Layer 3 of a small transformer language model trained on English Wikipedia (16 layers, counted from 0, width 96).
A neuron's activation on a vector x is squared ReLU(weights . x), where the dot is the dot product.

Input weights of the MLP neurons that the questions are about. A number n stands for (n - 128) times 0.0091.
n57: 135, 152, 107, 129, 144, 120, 111, 80, 153, 161, 132, 113, 82, 120, 172, 148, 144, 107, 133, 201, 133, 155, 140, 110, 139, 133, 22, 110, 104, 137, 97, 77, 115, 142, 134, 106, 112, 125, 115, 152, 168, 140, 143, 110, 116, 102, 135, 135, 132, 129, 124, 98, 126, 153, 116, 139, 168, 124, 136, 166, 106, 134, 146, 165, 155, 96, 172, 153, 133, 108, 108, 110, 108, 109, 125, 122, 90, 141, 122, 129, 92, 124, 107, 126, 95, 145, 147, 122, 149, 129, 152, 120, 130, 126, 163, 145
n67: 119, 135, 90, 92, 116, 113, 117, 105, 127, 159, 115, 107, 78, 135, 134, 161, 137, 138, 130, 154, 135, 93, 142, 152, 102, 150, 85, 157, 130, 131, 83, 118, 105, 105, 151, 155, 149, 100, 143, 118, 144, 144, 63, 139, 97, 73, 120, 138, 135, 126, 68, 103, 157, 132, 128, 147, 103, 151, 184, 110, 98, 184, 96, 129, 71, 130, 101, 125, 136, 97, 86, 100, 131, 158, 140, 154, 139, 103, 137, 142, 164, 133, 158, 138, 152, 140, 117, 148, 142, 144, 122, 106, 106, 154, 172, 162
n76: 156, 109, 83, 109, 110, 121, 87, 131, 97, 115, 149, 127, 164, 123, 104, 114, 129, 135, 102, 125, 101, 128, 111, 166, 122, 125, 132, 123, 144, 160, 161, 144, 103, 176, 127, 129, 134, 135, 122, 155, 160, 163, 147, 148, 162, 93, 125, 158, 167, 142, 133, 104, 102, 111, 120, 155, 160, 130, 179, 136, 138, 122, 126, 117, 120, 120, 129, 153, 167, 164, 98, 91, 122, 147, 98, 117, 127, 103, 142, 129, 127, 109, 89, 139, 119, 112, 129, 115, 142, 161, 147, 142, 154, 147, 100, 117
n81: 119, 157, 157, 71, 99, 152, 99, 151, 131, 79, 136, 143, 105, 134, 63, 109, 129, 153, 110, 194, 134, 143, 177, 146, 158, 110, 133, 142, 139, 80, 142, 137, 135, 190, 130, 141, 143, 122, 133, 87, 101, 53, 129, 54, 169, 138, 147, 110, 167, 167, 108, 144, 113, 125, 93, 133, 143, 137, 118, 72, 138, 148, 146, 76, 116, 133, 153, 170, 143, 138, 139, 126, 172, 128, 36, 146, 123, 119, 107, 103, 145, 118, 157, 134, 130, 158, 7, 148, 118, 112, 68, 162, 182, 147, 138, 140
n96: 127, 114, 99, 168, 87, 145, 125, 119, 119, 26, 167, 99, 132, 73, 117, 141, 114, 103, 142, 137, 156, 154, 79, 128, 178, 110, 76, 122, 177, 106, 87, 133, 134, 140, 99, 150, 120, 127, 149, 121, 163, 147, 145, 167, 135, 86, 167, 102, 196, 119, 117, 146, 201, 125, 84, 90, 176, 159, 101, 81, 142, 150, 170, 148, 130, 98, 187, 80, 118, 187, 131, 113, 105, 110, 103, 117, 166, 72, 112, 128, 149, 188, 105, 118, 99, 76, 120, 106, 101, 123, 102, 74, 195, 124, 128, 127
n105: 117, 127, 148, 113, 123, 136, 98, 122, 135, 179, 70, 203, 124, 157, 125, 83, 123, 69, 120, 120, 101, 136, 140, 113, 181, 184, 108, 126, 89, 121, 124, 147, 151, 106, 186, 137, 119, 159, 170, 112, 126, 44, 186, 135, 166, 145, 138, 101, 102, 231, 107, 124, 139, 88, 99, 177, 119, 97, 145, 104, 108, 143, 88, 55, 78, 139, 119, 127, 116, 96, 135, 113, 104, 124, 98, 131, 146, 127, 152, 130, 137, 118, 145, 118, 173, 98, 148, 150, 121, 134, 119, 121, 177, 153, 125, 135
n108: 121, 137, 114, 136, 126, 128, 99, 116, 118, 115, 118, 120, 137, 153, 126, 148, 142, 148, 142, 140, 109, 106, 135, 117, 115, 121, 130, 142, 132, 143, 155, 131, 145, 150, 142, 138, 141, 159, 125, 115, 131, 110, 130, 137, 130, 131, 110, 128, 116, 139, 137, 114, 113, 116, 97, 126, 107, 111, 157, 125, 175, 149, 127, 119, 119, 156, 116, 123, 137, 145, 112, 118, 124, 135, 108, 108, 143, 129, 138, 146, 140, 110, 114, 157, 110, 178, 157, 95, 111, 154, 144, 147, 153, 77, 131, 127
n133: 133, 110, 170, 118, 113, 122, 125, 144, 134, 137, 132, 151, 109, 84, 210, 153, 146, 123, 111, 122, 148, 132, 100, 177, 178, 133, 164, 131, 79, 104, 132, 111, 132, 107, 153, 171, 126, 138, 143, 122, 111, 125, 85, 88, 135, 148, 76, 99, 131, 122, 114, 91, 143, 104, 144, 140, 144, 143, 149, 142, 94, 112, 131, 165, 110, 102, 154, 93, 90, 114, 106, 136, 103, 155, 98, 154, 124, 204, 126, 134, 132, 154, 136, 156, 157, 99, 108, 150, 123, 138, 177, 107, 101, 143, 126, 127
n163: 144, 153, 92, 115, 149, 158, 88, 74, 130, 159, 154, 94, 122, 139, 136, 152, 123, 144, 129, 162, 140, 135, 95, 110, 133, 159, 146, 136, 106, 124, 138, 157, 107, 122, 84, 147, 143, 139, 136, 74, 126, 123, 134, 152, 157, 134, 141, 122, 107, 111, 103, 101, 128, 137, 87, 128, 130, 137, 173, 137, 169, 119, 130, 135, 127, 135, 100, 129, 69, 126, 96, 107, 100, 157, 95, 136, 129, 136, 142, 134, 126, 124, 119, 145, 118, 127, 127, 136, 120, 171, 132, 126, 124, 152, 129, 129
n180: 121, 94, 136, 127, 129, 136, 156, 150, 118, 89, 92, 135, 132, 122, 101, 126, 135, 118, 108, 148, 80, 135, 118, 137, 153, 107, 143, 133, 114, 150, 134, 118, 104, 164, 134, 168, 175, 78, 143, 194, 110, 112, 130, 118, 110, 127, 155, 110, 89, 152, 104, 100, 147, 130, 141, 89, 157, 89, 140, 109, 120, 117, 125, 154, 117, 140, 165, 129, 116, 138, 105, 144, 125, 102, 146, 151, 97, 138, 113, 151, 114, 151, 157, 115, 118, 99, 69, 147, 145, 147, 152, 138, 120, 115, 134, 104
n201: 118, 129, 97, 137, 129, 90, 107, 129, 81, 100, 114, 109, 128, 126, 159, 148, 132, 107, 169, 140, 149, 122, 109, 126, 123, 114, 103, 69, 112, 121, 94, 72, 141, 116, 142, 68, 110, 145, 111, 107, 155, 127, 97, 127, 108, 128, 101, 61, 133, 138, 134, 105, 124, 167, 102, 116, 99, 118, 129, 119, 118, 137, 201, 93, 152, 139, 132, 109, 141, 113, 79, 126, 124, 152, 136, 101, 155, 108, 133, 126, 139, 141, 129, 131, 124, 113, 147, 131, 147, 86, 125, 149, 173, 132, 140, 113
n202: 48, 154, 146, 67, 145, 147, 148, 155, 147, 166, 172, 134, 107, 95, 100, 78, 139, 152, 122, 185, 99, 114, 99, 106, 113, 121, 141, 101, 119, 117, 165, 64, 141, 144, 135, 152, 114, 95, 97, 109, 91, 173, 111, 37, 119, 181, 136, 117, 158, 171, 179, 144, 122, 106, 121, 132, 146, 127, 128, 69, 93, 137, 95, 145, 106, 126, 135, 140, 128, 154, 100, 125, 110, 140, 102, 158, 155, 149, 61, 152, 139, 90, 148, 166, 118, 110, 136, 91, 131, 121, 126, 80, 163, 158, 131, 132
n223: 121, 160, 57, 126, 158, 118, 80, 110, 120, 115, 114, 67, 147, 159, 136, 130, 152, 105, 124, 160, 147, 78, 149, 128, 124, 177, 147, 127, 147, 141, 152, 118, 105, 163, 135, 136, 203, 118, 125, 163, 181, 135, 86, 133, 107, 109, 126, 159, 139, 167, 108, 103, 141, 126, 153, 156, 122, 105, 123, 144, 108, 121, 162, 131, 138, 139, 159, 132, 150, 113, 126, 109, 155, 122, 110, 107, 154, 92, 135, 122, 120, 108, 138, 135, 161, 113, 133, 117, 137, 131, 117, 164, 132, 152, 149, 149
n247: 121, 119, 160, 162, 146, 108, 129, 104, 154, 109, 85, 162, 119, 128, 177, 127, 116, 82, 104, 103, 164, 133, 139, 73, 127, 112, 126, 127, 116, 99, 116, 156, 154, 111, 104, 127, 128, 79, 150, 144, 119, 140, 154, 139, 177, 157, 110, 144, 129, 114, 104, 145, 113, 124, 131, 145, 146, 113, 90, 20, 103, 117, 128, 89, 123, 147, 126, 120, 153, 181, 97, 135, 148, 118, 153, 147, 128, 135, 157, 120, 117, 166, 148, 121, 165, 130, 121, 148, 147, 150, 125, 100, 138, 140, 110, 95
n249: 175, 114, 136, 134, 136, 120, 81, 92, 152, 121, 162, 82, 140, 115, 128, 151, 114, 171, 145, 125, 122, 131, 136, 122, 123, 184, 72, 132, 113, 122, 153, 137, 116, 186, 143, 68, 105, 159, 163, 97, 117, 129, 108, 147, 128, 172, 123, 127, 119, 136, 138, 126, 164, 146, 92, 122, 131, 133, 159, 136, 121, 135, 117, 97, 135, 157, 97, 126, 128, 179, 83, 110, 122, 127, 145, 156, 135, 150, 81, 122, 91, 117, 99, 134, 101, 140, 170, 127, 142, 143, 110, 118, 131, 106, 135, 138
n278: 134, 146, 155, 144, 98, 154, 108, 108, 155, 117, 114, 134, 129, 113, 117, 142, 151, 138, 85, 135, 166, 135, 134, 99, 148, 108, 145, 152, 135, 156, 109, 137, 80, 131, 93, 140, 134, 136, 126, 176, 137, 79, 96, 152, 182, 130, 118, 121, 137, 146, 99, 113, 116, 132, 113, 103, 140, 141, 172, 88, 148, 162, 130, 151, 127, 177, 150, 101, 144, 132, 112, 147, 148, 123, 166, 166, 147, 125, 142, 77, 159, 138, 119, 154, 147, 96, 134, 171, 158, 146, 125, 134, 110, 131, 120, 140
n294: 108, 102, 127, 68, 129, 98, 68, 152, 174, 120, 108, 83, 126, 140, 139, 127, 104, 98, 115, 157, 158, 161, 145, 80, 98, 117, 152, 148, 138, 107, 147, 122, 97, 127, 125, 135, 130, 52, 124, 145, 91, 61, 100, 127, 125, 95, 136, 136, 145, 121, 99, 125, 115, 123, 136, 121, 120, 145, 87, 95, 122, 133, 135, 119, 91, 133, 165, 143, 133, 98, 139, 116, 138, 61, 80, 139, 93, 118, 23, 112, 105, 152, 56, 132, 125, 119, 122, 148, 150, 115, 157, 138, 120, 119, 156, 106
n298: 158, 129, 131, 134, 138, 100, 102, 132, 95, 104, 149, 138, 116, 143, 147, 141, 137, 129, 159, 89, 150, 118, 127, 157, 105, 127, 133, 137, 179, 149, 97, 126, 111, 104, 125, 121, 96, 125, 126, 80, 129, 109, 118, 154, 139, 137, 124, 132, 171, 129, 133, 195, 224, 118, 82, 101, 150, 132, 101, 149, 136, 117, 142, 120, 92, 148, 129, 93, 138, 127, 116, 113, 130, 110, 159, 101, 93, 111, 146, 147, 123, 129, 120, 145, 123, 165, 118, 92, 149, 104, 114, 149, 132, 133, 82, 99
n302: 131, 106, 117, 114, 148, 91, 132, 157, 111, 131, 161, 139, 146, 149, 93, 117, 127, 120, 136, 129, 81, 109, 136, 142, 105, 122, 57, 123, 148, 130, 130, 155, 125, 144, 139, 97, 142, 171, 142, 92, 85, 132, 169, 146, 130, 86, 147, 133, 123, 120, 102, 135, 105, 155, 99, 109, 132, 128, 114, 155, 156, 130, 145, 150, 142, 123, 88, 130, 109, 140, 127, 79, 124, 119, 121, 149, 127, 131, 109, 120, 116, 156, 105, 125, 110, 91, 139, 140, 125, 140, 148, 145, 106, 103, 127, 127
n338: 102, 140, 83, 159, 97, 109, 131, 120, 115, 128, 148, 139, 109, 131, 145, 134, 102, 129, 147, 124, 92, 66, 85, 105, 109, 139, 113, 121, 155, 119, 132, 120, 167, 153, 161, 105, 97, 126, 173, 148, 117, 152, 119, 117, 157, 163, 157, 166, 125, 148, 99, 142, 136, 90, 150, 125, 131, 147, 163, 89, 122, 101, 127, 119, 79, 116, 170, 172, 105, 137, 116, 133, 134, 129, 99, 142, 148, 126, 156, 100, 154, 82, 114, 101, 160, 109, 120, 113, 121, 108, 126, 113, 141, 86, 164, 141
n352: 142, 137, 134, 115, 169, 110, 97, 114, 119, 152, 150, 144, 115, 129, 158, 121, 144, 143, 149, 182, 137, 110, 112, 118, 139, 112, 96, 120, 144, 99, 134, 147, 100, 106, 114, 125, 125, 89, 138, 99, 136, 102, 157, 146, 111, 98, 145, 162, 132, 115, 96, 146, 128, 121, 125, 96, 99, 115, 170, 131, 100, 106, 116, 65, 97, 130, 98, 102, 91, 137, 93, 124, 119, 157, 109, 163, 143, 123, 146, 127, 127, 132, 133, 134, 129, 111, 153, 142, 138, 111, 83, 128, 118, 146, 145, 118
n360: 122, 86, 127, 120, 99, 126, 147, 126, 125, 72, 144, 126, 131, 140, 102, 119, 92, 105, 70, 119, 99, 123, 189, 158, 155, 130, 92, 139, 129, 111, 132, 124, 140, 176, 122, 134, 144, 82, 112, 107, 76, 104, 142, 135, 111, 138, 139, 54, 132, 125, 119, 123, 101, 120, 154, 142, 104, 169, 107, 144, 111, 117, 165, 130, 98, 110, 128, 128, 141, 112, 130, 127, 173, 207, 113, 132, 120, 125, 64, 125, 123, 130, 123, 132, 133, 159, 143, 144, 110, 140, 127, 176, 196, 107, 114, 120

Each question shows a token from some text and the vector x that enters the MLP there. A number n stands for (n - 128) times 0.037.

"lam": 150, 115, 145, 171, 136, 124, 125, 145, 125, 152, 141, 109, 111, 85, 83, 115, 126, 147, 186, 115, 103, 161, 165, 95, 146, 73, 155, 160, 98, 119, 153, 125, 160, 95, 154, 128, 53, 148, 123, 108, 144, 134, 139, 166, 114, 175, 181, 177, 112, 97, 90, 88, 111, 157, 156, 136, 129, 125, 138, 157, 125, 154, 85, 146, 141, 127, 137, 166, 131, 102, 159, 122, 101, 111, 112, 153, 145, 110, 109, 182, 149, 134, 124, 89, 121, 164, 142, 158, 109, 124, 106, 149, 166, 148, 155, 106
The neuron with the highest activation: n105

" typically": 148, 125, 119, 152, 150, 117, 133, 154, 118, 161, 173, 157, 157, 134, 71, 139, 156, 145, 151, 98, 139, 163, 109, 127, 107, 117, 172, 122, 123, 139, 159, 124, 154, 88, 183, 152, 132, 125, 117, 115, 142, 130, 157, 123, 109, 169, 130, 188, 113, 105, 77, 100, 87, 173, 134, 115, 125, 155, 123, 160, 133, 123, 113, 178, 161, 111, 178, 133, 148, 105, 111, 134, 110, 122, 81, 170, 178, 92, 113, 107, 123, 86, 175, 132, 98, 148, 174, 172, 112, 119, 99, 136, 117, 166, 120, 124
The two highest activations, in order: n202, n302

"du": 121, 126, 150, 151, 132, 122, 135, 152, 137, 173, 109, 85, 97, 129, 112, 132, 115, 123, 145, 129, 100, 161, 139, 71, 140, 153, 192, 125, 112, 93, 146, 98, 163, 113, 150, 111, 92, 137, 81, 148, 167, 141, 147, 154, 108, 132, 117, 167, 116, 98, 97, 106, 130, 157, 159, 91, 143, 156, 97, 133, 78, 106, 106, 116, 141, 103, 135, 115, 84, 84, 142, 143, 93, 78, 131, 164, 154, 85, 158, 164, 167, 144, 152, 123, 135, 155, 166, 111, 112, 111, 138, 199, 114, 145, 135, 101
Which three neurons fire most, strongest first? n294, n352, n57

"ario": 162, 108, 149, 156, 159, 147, 93, 165, 141, 164, 133, 139, 142, 116, 102, 145, 102, 132, 156, 109, 118, 122, 134, 84, 94, 77, 159, 154, 128, 82, 146, 149, 119, 115, 170, 157, 106, 130, 77, 140, 122, 144, 156, 151, 98, 145, 126, 141, 97, 110, 114, 118, 96, 178, 139, 109, 126, 142, 82, 143, 142, 159, 104, 167, 141, 105, 171, 185, 168, 97, 163, 129, 83, 129, 123, 158, 134, 87, 155, 164, 150, 150, 116, 121, 167, 133, 164, 119, 126, 134, 148, 171, 99, 194, 137, 128
The most active neuron and its activation: n294, at about 4.9

" sub": 139, 139, 170, 159, 125, 146, 117, 167, 149, 135, 174, 131, 145, 126, 106, 187, 130, 150, 146, 105, 135, 146, 170, 96, 153, 80, 157, 127, 71, 127, 126, 183, 168, 92, 148, 140, 80, 138, 107, 146, 154, 143, 142, 141, 122, 123, 106, 145, 110, 84, 107, 83, 92, 196, 153, 131, 104, 160, 131, 166, 117, 134, 111, 127, 166, 120, 131, 120, 92, 133, 124, 92, 93, 82, 87, 106, 151, 106, 152, 134, 133, 126, 128, 128, 123, 127, 173, 146, 123, 109, 95, 161, 91, 164, 95, 135
The most active neuron and its activation: n163, at about 1.9

" Do": 173, 127, 163, 138, 143, 148, 133, 145, 129, 169, 158, 137, 165, 112, 92, 161, 97, 156, 148, 97, 127, 110, 141, 133, 152, 127, 156, 107, 147, 133, 154, 150, 161, 140, 144, 134, 69, 130, 109, 166, 183, 129, 138, 159, 101, 151, 104, 161, 82, 86, 127, 100, 70, 208, 166, 111, 91, 97, 124, 152, 99, 131, 89, 132, 141, 115, 151, 139, 161, 128, 125, 129, 117, 102, 118, 160, 144, 112, 135, 132, 131, 153, 169, 134, 113, 145, 153, 117, 144, 96, 86, 133, 103, 198, 116, 124
The most active neuron and its activation: n352, at about 1.6

"K": 186, 123, 163, 148, 150, 143, 130, 152, 142, 160, 151, 144, 155, 103, 91, 171, 98, 170, 164, 108, 150, 117, 151, 128, 127, 119, 130, 132, 110, 114, 146, 107, 142, 143, 147, 96, 56, 139, 120, 145, 136, 142, 151, 192, 118, 161, 150, 170, 104, 80, 122, 108, 143, 187, 149, 107, 112, 98, 111, 169, 117, 138, 75, 154, 127, 169, 150, 152, 157, 122, 127, 155, 79, 138, 142, 164, 132, 126, 167, 170, 92, 112, 124, 122, 102, 168, 149, 133, 124, 111, 96, 153, 143, 162, 113, 110
The neuron with the highest activation: n249

"U": 188, 141, 180, 172, 151, 130, 130, 160, 136, 183, 151, 131, 146, 104, 101, 184, 110, 161, 178, 101, 150, 94, 114, 111, 125, 147, 137, 134, 112, 131, 133, 133, 180, 136, 147, 138, 86, 134, 116, 151, 140, 130, 122, 163, 74, 162, 137, 157, 117, 94, 134, 108, 103, 174, 133, 109, 105, 115, 118, 152, 91, 163, 87, 159, 122, 128, 164, 158, 169, 139, 119, 103, 82, 134, 129, 166, 105, 101, 153, 173, 117, 125, 146, 136, 130, 157, 162, 94, 104, 132, 98, 160, 120, 177, 128, 131
The neuron with the highest activation: n249

" ": 145, 146, 171, 167, 142, 185, 150, 161, 151, 180, 126, 140, 125, 139, 108, 157, 134, 152, 151, 109, 148, 127, 137, 110, 143, 98, 180, 117, 118, 118, 153, 144, 132, 121, 145, 180, 97, 137, 102, 119, 123, 151, 133, 142, 102, 152, 127, 167, 118, 94, 98, 94, 125, 180, 184, 128, 89, 121, 95, 153, 130, 142, 98, 152, 158, 144, 182, 142, 163, 114, 158, 113, 89, 123, 104, 86, 166, 94, 151, 126, 120, 131, 167, 73, 105, 121, 156, 131, 125, 120, 99, 178, 83, 134, 96, 138
The neuron with the highest activation: n223

"ud": 179, 129, 124, 148, 144, 159, 117, 163, 134, 141, 145, 134, 114, 123, 73, 152, 105, 114, 136, 122, 159, 155, 150, 120, 103, 78, 172, 137, 110, 85, 156, 100, 99, 119, 172, 105, 97, 135, 76, 133, 131, 128, 168, 133, 128, 118, 91, 145, 109, 113, 82, 117, 131, 150, 140, 134, 141, 121, 110, 140, 89, 134, 113, 159, 150, 175, 144, 167, 172, 98, 154, 148, 114, 135, 147, 142, 151, 84, 157, 144, 143, 118, 147, 84, 81, 151, 136, 136, 131, 91, 107, 180, 127, 206, 125, 81
The two highest activations, in order: n81, n201

"-": 140, 136, 143, 194, 159, 126, 143, 158, 126, 136, 123, 107, 134, 124, 80, 154, 88, 130, 171, 136, 118, 151, 105, 97, 136, 129, 140, 116, 130, 148, 123, 114, 161, 97, 149, 119, 71, 169, 89, 156, 124, 123, 135, 131, 78, 136, 131, 136, 113, 83, 121, 81, 141, 163, 149, 102, 103, 156, 93, 137, 138, 196, 110, 133, 163, 151, 186, 143, 174, 104, 118, 114, 113, 135, 123, 86, 159, 80, 166, 134, 118, 144, 146, 90, 96, 113, 154, 109, 114, 133, 80, 176, 127, 137, 100, 106
The two highest activations, in order: n201, n96

" Josh": 160, 96, 167, 129, 150, 157, 115, 150, 127, 175, 154, 140, 175, 122, 106, 152, 87, 192, 132, 90, 141, 145, 148, 113, 146, 95, 156, 145, 138, 144, 156, 115, 100, 129, 145, 120, 99, 144, 100, 157, 159, 146, 156, 148, 83, 150, 174, 136, 110, 86, 101, 109, 153, 168, 211, 122, 126, 92, 124, 162, 120, 116, 84, 128, 141, 136, 168, 172, 166, 127, 114, 151, 105, 91, 127, 153, 130, 116, 154, 157, 133, 150, 146, 140, 114, 143, 145, 129, 125, 122, 120, 140, 125, 206, 135, 128
The neuron with the highest activation: n180

" Su": 134, 120, 162, 132, 146, 148, 133, 184, 133, 168, 127, 156, 147, 134, 124, 176, 130, 181, 118, 92, 152, 145, 152, 116, 175, 95, 154, 127, 114, 123, 126, 119, 175, 131, 136, 128, 52, 146, 101, 170, 187, 119, 102, 163, 92, 142, 126, 150, 108, 54, 131, 86, 112, 180, 173, 114, 141, 98, 126, 154, 98, 135, 79, 130, 127, 131, 162, 123, 109, 150, 130, 107, 116, 103, 121, 153, 136, 118, 116, 122, 113, 157, 134, 131, 136, 125, 171, 108, 102, 125, 114, 165, 109, 178, 105, 140
The two highest activations, in order: n133, n278

"|": 144, 148, 137, 173, 122, 151, 114, 145, 162, 156, 141, 167, 131, 135, 91, 144, 124, 158, 187, 80, 146, 191, 132, 129, 121, 100, 142, 106, 93, 135, 152, 114, 139, 102, 149, 141, 75, 120, 97, 189, 111, 150, 179, 134, 90, 167, 130, 140, 122, 118, 86, 100, 112, 149, 157, 122, 112, 148, 111, 151, 119, 139, 101, 151, 164, 113, 151, 148, 171, 136, 129, 100, 104, 91, 86, 98, 150, 96, 176, 122, 148, 90, 138, 125, 119, 116, 133, 146, 128, 82, 143, 159, 116, 175, 124, 174
The most active neuron and its activation: n57, at about 1.6

"yo": 144, 149, 171, 161, 142, 148, 109, 161, 140, 166, 159, 137, 153, 96, 91, 134, 116, 157, 156, 120, 151, 124, 140, 107, 100, 110, 162, 146, 119, 139, 157, 137, 212, 94, 135, 127, 74, 121, 77, 160, 155, 139, 123, 135, 104, 128, 125, 139, 117, 98, 139, 132, 127, 161, 149, 94, 111, 164, 102, 151, 139, 131, 97, 157, 114, 131, 158, 141, 143, 110, 169, 113, 76, 131, 162, 197, 106, 105, 126, 198, 124, 107, 143, 131, 142, 145, 167, 118, 130, 143, 125, 179, 126, 179, 152, 127
The neuron with the highest activation: n202

" Cha": 173, 139, 138, 150, 123, 164, 109, 166, 119, 172, 152, 133, 138, 140, 86, 110, 134, 144, 159, 116, 126, 111, 155, 87, 133, 110, 133, 114, 142, 122, 152, 122, 154, 149, 136, 121, 54, 137, 81, 150, 192, 139, 148, 161, 77, 156, 146, 145, 84, 73, 122, 113, 100, 152, 195, 99, 141, 113, 135, 174, 114, 135, 107, 128, 143, 110, 167, 152, 169, 116, 136, 138, 116, 87, 100, 181, 131, 129, 157, 132, 145, 139, 142, 126, 130, 125, 151, 133, 120, 138, 94, 168, 101, 166, 127, 84
Which three neurons fire most, strongest first? n352, n57, n76

"mit": 142, 128, 146, 120, 158, 131, 131, 126, 154, 153, 156, 132, 143, 131, 96, 152, 111, 105, 126, 141, 110, 162, 166, 82, 130, 119, 192, 134, 118, 117, 127, 100, 98, 109, 165, 108, 105, 167, 133, 129, 153, 142, 132, 164, 139, 168, 84, 188, 93, 116, 81, 119, 102, 152, 125, 134, 133, 145, 89, 166, 78, 130, 95, 163, 123, 90, 154, 181, 139, 101, 150, 154, 75, 122, 141, 149, 150, 78, 122, 161, 150, 173, 129, 118, 113, 154, 149, 118, 128, 94, 105, 169, 112, 180, 102, 131
The neuron with the highest activation: n57

"qu": 137, 119, 152, 165, 122, 143, 161, 178, 113, 141, 141, 118, 140, 139, 37, 158, 94, 150, 136, 146, 116, 185, 175, 142, 131, 92, 142, 163, 127, 114, 145, 120, 171, 119, 176, 124, 71, 118, 100, 127, 130, 148, 170, 183, 137, 141, 136, 138, 105, 125, 123, 88, 107, 126, 143, 125, 144, 120, 114, 136, 142, 146, 86, 153, 107, 140, 158, 143, 174, 122, 144, 143, 98, 121, 121, 138, 141, 107, 161, 165, 127, 112, 128, 98, 131, 149, 199, 145, 148, 114, 89, 174, 119, 168, 97, 114
The neuron with the highest activation: n360

"s": 163, 158, 143, 135, 148, 137, 155, 132, 88, 158, 149, 142, 130, 126, 90, 154, 120, 135, 131, 99, 141, 133, 136, 85, 102, 133, 154, 166, 125, 128, 160, 138, 163, 130, 140, 134, 130, 149, 103, 134, 141, 144, 132, 169, 98, 150, 141, 120, 111, 129, 94, 88, 76, 194, 138, 98, 111, 144, 129, 143, 92, 159, 109, 160, 154, 166, 198, 147, 181, 115, 163, 127, 124, 129, 142, 157, 179, 112, 153, 160, 118, 110, 161, 97, 120, 164, 164, 129, 115, 121, 119, 226, 115, 136, 123, 113
The two highest activations, in order: n223, n108

" |": 172, 125, 130, 147, 145, 149, 142, 168, 121, 175, 161, 198, 127, 133, 66, 143, 109, 169, 143, 127, 122, 164, 124, 116, 106, 83, 145, 121, 130, 123, 143, 137, 147, 104, 130, 187, 109, 125, 76, 137, 125, 135, 150, 183, 121, 161, 148, 125, 120, 118, 101, 94, 81, 157, 163, 105, 120, 151, 76, 169, 128, 143, 93, 192, 141, 110, 148, 139, 175, 145, 144, 109, 119, 125, 104, 126, 163, 95, 164, 142, 123, 134, 139, 124, 97, 132, 117, 154, 123, 108, 97, 185, 108, 130, 127, 128
The most active neuron and its activation: n302, at about 4

" After": 172, 114, 128, 154, 130, 121, 122, 167, 131, 144, 152, 182, 147, 122, 123, 176, 108, 165, 130, 86, 142, 123, 136, 141, 138, 112, 142, 102, 132, 121, 146, 122, 157, 106, 165, 130, 115, 131, 89, 152, 125, 135, 144, 114, 109, 174, 152, 177, 116, 75, 128, 73, 47, 168, 170, 121, 89, 117, 114, 151, 118, 113, 98, 164, 127, 113, 158, 118, 165, 125, 163, 109, 127, 115, 98, 156, 153, 96, 158, 138, 120, 154, 145, 117, 103, 135, 139, 144, 96, 150, 126, 155, 69, 199, 135, 139
The neuron with the highest activation: n133

" W": 172, 159, 151, 155, 134, 172, 173, 139, 128, 143, 155, 157, 161, 121, 116, 154, 116, 140, 170, 89, 176, 113, 151, 111, 141, 128, 157, 103, 126, 148, 117, 112, 144, 128, 139, 105, 72, 125, 106, 158, 122, 145, 139, 157, 110, 180, 164, 164, 101, 92, 120, 106, 75, 182, 182, 133, 118, 113, 112, 127, 98, 119, 77, 127, 154, 157, 173, 159, 169, 119, 95, 144, 79, 106, 111, 130, 151, 96, 154, 155, 113, 130, 127, 112, 109, 136, 118, 148, 131, 145, 87, 162, 85, 146, 113, 119
The neuron with the highest activation: n247

"la": 135, 159, 143, 132, 178, 178, 109, 127, 152, 118, 136, 127, 124, 122, 75, 150, 83, 111, 172, 112, 135, 151, 140, 64, 104, 102, 147, 125, 111, 116, 145, 135, 135, 81, 168, 131, 78, 173, 117, 173, 134, 120, 120, 136, 105, 144, 172, 143, 120, 74, 120, 95, 102, 151, 196, 93, 109, 132, 109, 142, 93, 135, 123, 144, 134, 107, 134, 130, 126, 90, 128, 122, 113, 90, 101, 133, 187, 66, 127, 147, 182, 150, 143, 118, 116, 161, 124, 153, 112, 131, 130, 162, 156, 144, 126, 137
The neuron with the highest activation: n294

"ale": 142, 98, 146, 169, 152, 130, 119, 155, 131, 140, 165, 99, 126, 122, 98, 99, 125, 156, 184, 80, 101, 131, 178, 114, 122, 67, 175, 147, 101, 172, 173, 139, 196, 111, 162, 163, 85, 140, 65, 153, 139, 142, 138, 129, 72, 115, 135, 145, 91, 96, 102, 131, 118, 163, 138, 114, 122, 152, 101, 130, 112, 135, 120, 149, 140, 119, 148, 178, 141, 116, 167, 123, 112, 127, 137, 192, 153, 116, 134, 168, 139, 144, 146, 112, 135, 162, 138, 101, 118, 122, 130, 134, 135, 155, 119, 136
The neuron with the highest activation: n202

" A": 168, 98, 133, 158, 149, 145, 123, 128, 103, 155, 151, 131, 158, 117, 90, 153, 114, 138, 169, 97, 128, 135, 153, 116, 126, 114, 162, 122, 149, 143, 131, 149, 142, 167, 146, 148, 63, 159, 90, 135, 134, 137, 127, 183, 54, 165, 132, 131, 109, 65, 131, 96, 94, 149, 172, 121, 112, 101, 131, 153, 112, 151, 61, 139, 146, 139, 189, 147, 127, 107, 145, 97, 122, 92, 73, 132, 178, 101, 170, 150, 126, 113, 158, 124, 129, 134, 124, 129, 132, 133, 105, 164, 112, 131, 114, 131
The neuron with the highest activation: n108

" Pre": 120, 148, 138, 166, 140, 152, 112, 155, 125, 179, 138, 141, 132, 129, 72, 173, 117, 134, 160, 110, 140, 122, 154, 112, 150, 68, 172, 147, 134, 129, 125, 150, 172, 130, 144, 110, 77, 115, 88, 129, 159, 117, 112, 165, 132, 145, 96, 133, 112, 85, 92, 92, 65, 176, 156, 122, 117, 93, 156, 167, 136, 147, 89, 135, 134, 100, 137, 141, 160, 136, 151, 117, 109, 116, 94, 155, 146, 116, 121, 137, 159, 148, 124, 131, 135, 140, 186, 132, 140, 117, 99, 183, 80, 159, 94, 163
The neuron with the highest activation: n278

"sta": 153, 115, 154, 141, 139, 157, 129, 141, 136, 147, 127, 133, 123, 100, 103, 132, 110, 156, 165, 106, 140, 128, 137, 67, 107, 118, 155, 139, 97, 101, 147, 177, 135, 112, 144, 139, 87, 137, 131, 153, 169, 110, 139, 164, 87, 123, 157, 167, 96, 79, 109, 154, 49, 186, 162, 92, 90, 143, 126, 132, 103, 111, 67, 154, 147, 81, 191, 120, 120, 92, 109, 130, 100, 103, 88, 136, 168, 110, 119, 116, 173, 120, 147, 122, 105, 135, 117, 105, 129, 101, 140, 139, 130, 121, 125, 108
Which three neurons fire most, strongest first? n294, n352, n338